Layer 6 of a small transformer language model trained on English Wikipedia (12 layers, counted from 0, width 128). Numbers have three digits each and are written without spaces.
A neuron adds its activation times its output weights to the MLP's output. To switch it off is to set its activation to zero at one token and run the rest of the model.

Output weights of the MLP neurons that the questions are about. A number n stands for (n - 500) times 0.0013.
n0: 644496496376363456383393565521508561462419595453363410602333420346762509434822500335580388584485742625530385466394555519432408709601784447412532424546575520271357695508555678588737532706454239602467882576320309542500517727304415558569448500420313639268590446372325408576574496492363500606770535424363568593470593659625402674560358392453206684500272400455405794517730512700294386184526
n30: 543315587549763124517525695584768170552297556703433462691611422334287581215603403422394681605543520513483642583512520429263449416517468508359242537759675451564376627343286707504263235307432570381404460366535421707535324655672513476401541726557524477521492297623542447477445332835612400608333648541640594632513402558373513660395500529492448684492599434385670504509323560859577322264513
n46: 426528523545518500619420400533374431490616446298557278491619331254453746392535525282595669718413604358466365271549710364476410663600713580447581372522470446585782665693524736527345406543524529211463297776743616291524322878440447518693713338495651384486221769532372761349660641415390688287620120486513106431486184597416717302586213444611257622495514317500274500581569456733857625418573
n110: 445549292306411429639801394253556797378918386509596459545537534607255300627216778364641523296483584634458618656383230701486394523607590354806430674688276412387621427456472528300194400631681453366508490500703757657364481483521702556402262458659612563411523546504463616483587641514091835606517597434496473384449526414457444091491304532238359653659491470392540771620318388594575289531514
n214: 591558575494442455327487567378348541493608434288546370643297424665422546634450214619522684494555358424574441394822431328662437346467509670525484548574602487494450407680483733516577371252379381553486445586537510497554187534476503454323411607433525602335435517465543622721441413589542610504656472379457535471480577393475524381636444648550469632343550573620493474684628556635478487551452
n227: 556515570524589658495773472465411277448505690464200843575172598457545386404614734345622728472264198398578888311572331628702264817531333253325738406363651833563309673447407479456365384583562400558607655314462785340479516510121657623555295741775553828505309439613714308249449523495451568258543322637743772346490491400687380270172302332638416330550738378579467424716612490691544789358437
n251: 549625683492440568384615382549466414492669279538570799455192322232573482492573448576500422618508409492610504411328414342567704651634353574290330640300434421696513393535575736468671575668533453438612319512599609443479727414253386565867496804516655466525561682356500484511311586508395656470527465389728400440508634561442479377353751739631318542578236252586217727462323551314461339357560
n252: 741539448487641606421365427509518610680392508415588801336518609509197453283373230484449635496508391570842374251504375659339297452558632509516425721463570588671416570776278509177295479638389654256485596433452784447567272384229590459671576248703566404536176553538522785388483440487570483623479351454641589372652255474756379491715554697537622512517491755349586693460339351335345642534654
n281: 588386619387762223395655564504567115549420285358435798538504516689629518552984400384433405432600429548540517366471459504394386436496553651424409374552611454764755504517478487395426611372315478451329368625496555416700553345709545391483421386387443374429517652454548676512504626735707553140758077567739807610526496624480473487200471708358460556487407452591505778329273574514305568567666
n291: 509407411292593412561610319400845615690809490469485334604743523398619500445443552556413285700710278495155366417467567730264824455627811365547577368444777331844128420735500649417409624291434194187342221659519609616144976543578815533343471348476509559331589389680747558606370459495655424782746473268551559226413547614514428546698519530401619444385122458450352490571432382786678259495448
n339: 346437646723519677470677573451383474247328387525451695685390455610773616578773686774723382582560500192546476633421378546379600652825444157555552754500610448364164436410735924419448627550430694570401717462632815642530223351262946634486177550390472280661583480490356495491608102683531411379258338476595529678686422490430257389377749367306602523265364610482495431495397453240514215629587
n342: 541587676409611510190327381416439422576561400622381525383545249574426252776542391738419233679541443445729407423500425269733685706610374165353339543735237819264379455448625257668384481687389152439522521548738476408673338537365704361626242305596365577813324619567674668500475455326437467706617516443368649418394791325388581525209095614635612445416616633640538565380728827361552762787192
n345: 508265442443438698954613479346215813342509439588568610473472517510437723802538714361356473664323500527337770735522483555366371324735611374399574632441500316162491354448541505518635912366417500612353295295571428475239477324603467564424312528443688438417410591702464447642432104477253375450294293513634425744417555822573514798509759582470584470541643525450634350482362620598461460618547
n367: 476137312435500610531495352469489478437468604247577323394708547566347588705350689290272947729452604396447311883588309587537177607850519331596648475783045302598432262584401347560352505306626692510270289614186475476654479252584754341576311453490573674253571541390562500651536729707637260676685484272562515520532726348539696849778441654674415557868552615364410407625241539173312606629639
n406: 542209646532544560292393347409564263801534543677459574634437660540529456730349487496723636630454258562483615636512402423268667422638492496431389596381219524366362587776567432624618535391617662574417444333378447527721563492500475620411655738372721425336614380460583424439319537541311398535477215409515424484365385451232737720480461426694372515639311500354725302617232562456781678631731
n414: 496590582656620534363391370539306454469432219258276517504797435528318388574562532634466553528435197672266591482704479570612363461571549509577513615537799470705580513542504513657602487429451337608196380584399418650581545388396604897281500553593587344375422518619341572468268174447603171210649453635492683586679443539463383730808429535554640431665388439349347364615436297467311556923495

Each question names a token from some text and the token that comes next. It shows the activations a of the neurons there, in the order above. A number n stands for (n - 500) times 0.0073.

Then comes g, the gradient of the next token's log-probability with respect to the MLP's output, scaled to length 1. A neuron's effect is roughly proportional to its activation times (output weights . g). A number n stands for (n - 500) times 0.00071.

" P", then "C"
a: 480498479498480499574486479495498493499500498486
g: 405687550399652654491352458394612447563529672516457442403561393441573662530631503513730500335560714448268797545587279495504398583435573527565556349619539575297625381520559555188408348573422429499473402559704487242622460461515591521552327538623374545381457564413397412518394414514482528552360405631639624567324353205565467549771591621504487412636380641368616417604798422868373341444220
Which neuron, switched off, raises the next token's probability most? n251

"il", then "ib"
a: 477477477498510746562489477481484500498478598497
g: 570408496571620604470523514382512542549280606411662632521654480367342671561616527538421521620500418202269391552479646437663353590359446369230622566560533820277400541339496359636471615528579690642594707342607719483537563369746328549618449566401617657595448647235676497218578416632316641457351420478498484314296359572485514519433468421272389631515499656554430622478569358444378389687538
Which neuron, switched off, lowers the next token's probability most? n227

" the", then " Russ"
a: 478485496500496494477488586499486477500495478658
g: 343558396434494504675507431372597463412404394542618411529618682589467386305237437334267655580564457708664670261406441513513448297481692452561463375416431384603575502638618597505505427595440569566448481567539391426454433612300584704373644355554669535290379503508270836562480373636425425551784506396500559462499644503251551659560616333705357301706526461862437547511312488586342609656484
Which neuron, switched off, lowers the next token's probability most? n414

"uman", then "ized"
a: 498556487492497488500494494497483617498477499498
g: 586730511310616498344558603578352480507412746691344532448472658608430646471460552542580566617375391272662605309486522611496515628522596626549614697767299645463652466607476613347538566633327430443575522443497478525351744477614529550504660518611419437506406320506359529196797447405566300555522382445443388201679280474360358528570390577423589413489277403773390513376535572247310515643391
Which neuron, switched off, raises the next token's probability most? n30

" USA", then " for"
a: 500495498490479478531500489495477500482500480477
g: 478674628434556586534442490600542426344350519295351525479320595369567431585517305475710508328470460491496414557608407239362723256636338668336473385441565610579560420538453518405713436500527448284486590500432856580530606418438334546496467654509623391547389872577296639630494463446286665355535465298587436518463496643478350663679603607517507610502329516503222624661366585738351516470775
Which neuron, switched off, lowers the next token's probability most? n251

"ing", then " to"
a: 477491498492498500500479495487497481808499499499
g: 417456698674575365417491564534216845620520495426538415289428725357485600837522750534403403606512410565400419632614419446542469371388485577406621367559387444450487361356528547229194574660472607518576463532664589613438684470325621512520464474591521579611375419495646905578476370253492618566440391303565456425655406401561376576399438699390473591578667309590381523459363456490464450718350
Which neuron, switched off, lowers the next token's probability most? n345

"e", then "i"
a: 910495479499478500705494481499504500491499685478
g: 455416576634520517294456499397580495451554386563576263546479539332505564258309665444414338647558448393473647682601420549476803544689441315478582583526408581560308525456322181541316502501504653660638488566586577465316427521657435464690564473460605750407503581514645504539491442474634323618465430295377431538453261322399619680802504354458403706413476628545698360476207475354795667535616
Which neuron, switched off, raises the next token's probability most? n0

"ak", then ")"
a: 521479483478972496572500483498490500502480581499
g: 755635306555693525570556414791600438383401402504426609493621629605568541534668375655605491282377629358468446525439394500688484441400460255621497588469690639301492680454362424435418410572552519492395369393671539388579438458616228264345488528720257431457292468538376359392638542446341542415316504446780782531363336462447587497487550606282458570544671535612611686665597643640474444601250
Which neuron, switched off, raises the next token's probability most? n406

"ic", then "emb"
a: 494493477494522640483498491523500498500688500497
g: 360539403459351275525680385664421596509404448460380640494501533671494354290658319567508257570589465532444382502632447705500533545512456605444407513589682473492302611553522477641181499405508495624608473478660360556590324616522668454606470604502152617751545660503662654610470489523620619727568574482627466381392251337198709426359499342513609522634636618321405647572496497201495306534312
Which neuron, switched off, raises the next token's probability most? n367

" T", then "ur"
a: 495478482489519496834621500496488500493497493477
g: 477318340696703480719511312474452559417345491370604514498622745329414458496423284696498527548389678489659445551688537399653645473629439369544346308501666460538331313522523470678674369622562472517556564470356487522693398424602700484422805371570319488474222658579843590429559441294574604476470285656432513261489653457545467536480555332729356609592397491522517411661444367376502435443265
Which neuron, switched off, raises the next token's probability most? n251

"ell", then "ent"
a: 492491500491500499499490750500492478608499500495
g: 570483665749637377443467474531464550769401621173638348636518466398506416346665439521456509340504571536434495666402537575656492751516305302487503389585632403409323505553207665794532472611189538383527609714612242456466752551457345486572479530392550559414462733396543575667586276783677360407600583449561472419282555426293510613649624493429508370388583499573403441500380403547473421412464
Which neuron, switched off, raises the next token's probability most? n345

"it", then "a"
a: 764492477498479499479497477500484498477499500500
g: 503529550600299364503427446416409472441359575467729386559724460607482486342470637380624369374391503480250574661565515764413592512367182486708414571411662630259578584634258491692646669548729491463666653440519525396323268353647601627528569435671563574429712425617370282392276482402459452440308580761526471472420563471396397409619415599501544507659639352504343553480438818378552535595417
Which neuron, switched off, raises the next token's probability most? n0

"==\n\n", then "|"
a: 485495496500494477485491488704497494490498561495
g: 702285636396389646704377330318559490596630364456549522505489499658413555598444569720511325751461540515647539571493454500449565404505279533431302671620526582536521359449492354324647659477517519259362408597486360447553617448551425516732701537501332457408556413618600425561453556433410468388849362523427524425737485741561377565637468498290447692405484410715458168723230346351490685555366
Which neuron, switched off, lowers the next token's probability most? n291

",", then " "
a: 481477492500482500498486486496493481493492548503
g: 442405603613389604401432523472701616512605601628476315605490397659686447637529435548496451744297427221558485699595651626545775528547296524413778577421476489510434296421544378751481600520528671643125648525543359615590584495343419409335437396388438584365632422465460672584532486411322189313469462391232333597517467524512606500343294482489528371502522450568522321630530685783469488563598
Which neuron, switched off, lowers the next token's probability most? n406

"D", then " |"
a: 497479500531697500605495500490478500500500511507
g: 701546449526611375452435733796488425543260409478347471487256481585466769637446189496644559301397438472727538579549204320256609427565348534446525535502553567317510517572405308441456669431426429456648569350443581441569607395583401287491616614503472537544430680737548537331328528615526496473597369249700625531506648336510535699548741293516489785635482312416470513595440601617461419601490
Which neuron, switched off, raises the next token's probability most? n110

" l", then "ived"
a: 499485477477492492500689498491477490498477488489
g: 647310400418460596417537651638423659559289637447632467278462405534642392638505659455636628088516468520613392547765572448368391295627355808420593632328643400397458405512552730347550360503571405409521511483437665572357505383437475165408579339399549351512698571389465381588416609489465336581574479331407608336560597636391663436538534654362517510521656496644488541715648311353618575709552
Which neuron, switched off, lowers the next token's probability most? n252

"ee", then "ks"
a: 482484500491498477477500500478500500477624482498
g: 477338646488559352559514603528350592464545374535537503396551505368538704455498339568652607678569567347354362624357589634650762680505285430658458532500387419691618461574542849517408630608294335492560397496328394422446422443369714505731349464479629504542440607308491577677389581430387328596800585240645415627450503467525409656479515459270328662612736497500511401264328222402467453616440
Which neuron, switched off, lowers the next token's probability most? n367

"g", then "io"
a: 499477500494802480494479479486599500490500479500
g: 414374793485695501499352555329566558439399603494509541438787547397568288527420727634471396692724391237491496169521416585432584670698326485489507369666513624395485380685358592527279510649583594529339439721576470439554615498774492653506455405504362670298607606532710667374401506601372386455365493355476462689509419423490374530567615266465377624318303532550592654383340332576511401522543
Which neuron, switched off, lowers the next token's probability most? n339

"0", then " n"
a: 478494520499569496539491492500513485500500499496
g: 383569566495391523480451245386651466531277541430491498500307705318529509319685533618431707258646549551560349291403686644629597614341401509477434265477665537565391500235578509342603625598461484270504416671458540481485475422504316627639282681584664445633559719656469655542537548620601394394129446449486434538547563679418466484631536402521550662486672461665392615474536345565410215356768
Which neuron, switched off, raises the next token's probability most? n214

"\n", then "M"
a: 486482482498664494499493496479482498500494501497
g: 133500460558679532496470499640344547680652573729504497593547511504523535262333394468494716390615442498254513515476318585547438546519552696543478277325624521507436593375547471601299378289538386427665303465749564405433481429329592542237656533422624330654458451558475522830401403323483737675331572540434307782548566325408444405523700640513484534464698736538429396331526612519522547539461
Which neuron, switched off, lowers the next token's probability most? n214

"K", then " team"
a: 498477500651489499537500499492495500498500493488
g: 523324541666217494442495510663784555543584376357462447482427552445330517538640656442509435619339587455473558418437447488495446776343682663525529487613641465305547583529326397337518391734413373433711392481566607668469448191538653503345853487575615542493671490421653394308435528524361370382482421410305358318363750589513472653636503559680312501453490454555846628451516536252354556483604
Which neuron, switched off, lowers the next token's probability most? n110

" |", then " L"
a: 498494498481477492689483490500495498500499487488
g: 706475350518639332683617635467438356514508643580378567515548602543368512359447725647307494694293399823387423188563516407345189504454746420508591435548545527374614570266528423657421662236588564468427583688234547578513588559548498402556568426458404262584400426593501545392467339584474544482339511687772400401619520482518365487541568559699436668603570324331540608456523599304624639507284
Which neuron, switched off, raises the next token's probability most? n251

"nament", then " would"
a: 497594498498562500500498493496482493505500484494
g: 568352333422598502505283466621482455661420428427515616566589546698569615552556729443544761582313436375425577481479503606521140585432269708439427450480364331471526550465436697523573469547513315449498525421427536310485455358344587332582498668365336505387493366589740292422669421556617496567690533606504538549783586421392821497649498454341477584530372496494824546566156235704411493514610
Which neuron, switched off, lowers the next token's probability most? n30

" the", then " b"
a: 494477482500528499498489616481506478478487538519
g: 470232497469550366481568466637639346622505342378378659393526527560363775730604261477236630528423427552399546257554457556523461661334408587542611502324488596450414628685588427523412485589585550396599559390540826428620647370386533450701406579379540562621548593445460699504370287655455743357518609250478493460288624331411577369318652553700453449666415381479281626713501354398570481452745
Which neuron, switched off, lowers the next token's probability most? n281

"ug", then "u"
a: 477484494485530496477477534500628500483500497480
g: 454635524624395390454570394744577804596408467270376507460388662672518676498693670529605266498436360466631419482607432431475372611674517531649224453634578524458598299646495792462739763491371566580469449399542590640578324478456539490404402362320552360549403521498574356702479245558703455620519525566468419603246616450370337422394439246504584474530487507259409811562595402368481413531352
Which neuron, switched off, lowers the next token's probability most? n339

" for", then " Afric"
a: 500498498481492500479477496500499483486500477703
g: 598304267569462673481600582529531589432502513327537403436201500254574510413646387340380558458659548397353763542709462480675472436632512485566502616457515748500622412424542318487496642479479350537734310604800394654400529507628368310486406386664597816648429541619470539537350357530399438554558379371466661813574676651340350428452613456598522356491686573458326410376417268465272512539565
Which neuron, switched off, lowers the next token's probability most? n414

" cons", then "ul"
a: 499477483489483477496477618479492532487500497647
g: 414424470705582551498387370672374655303664356531613457297584591425311583596567436347448450441420451442529715420511440367465591410598363665334531431568504832342614443543392322485543348350528435414482420556484556225550373325599482702570203397412372696667407559438414573324342535606561609315424630576428419529345470716543670613627325681513841594397594436579595663486559482409801568693585
Which neuron, switched off, lowers the next token's probability most? n414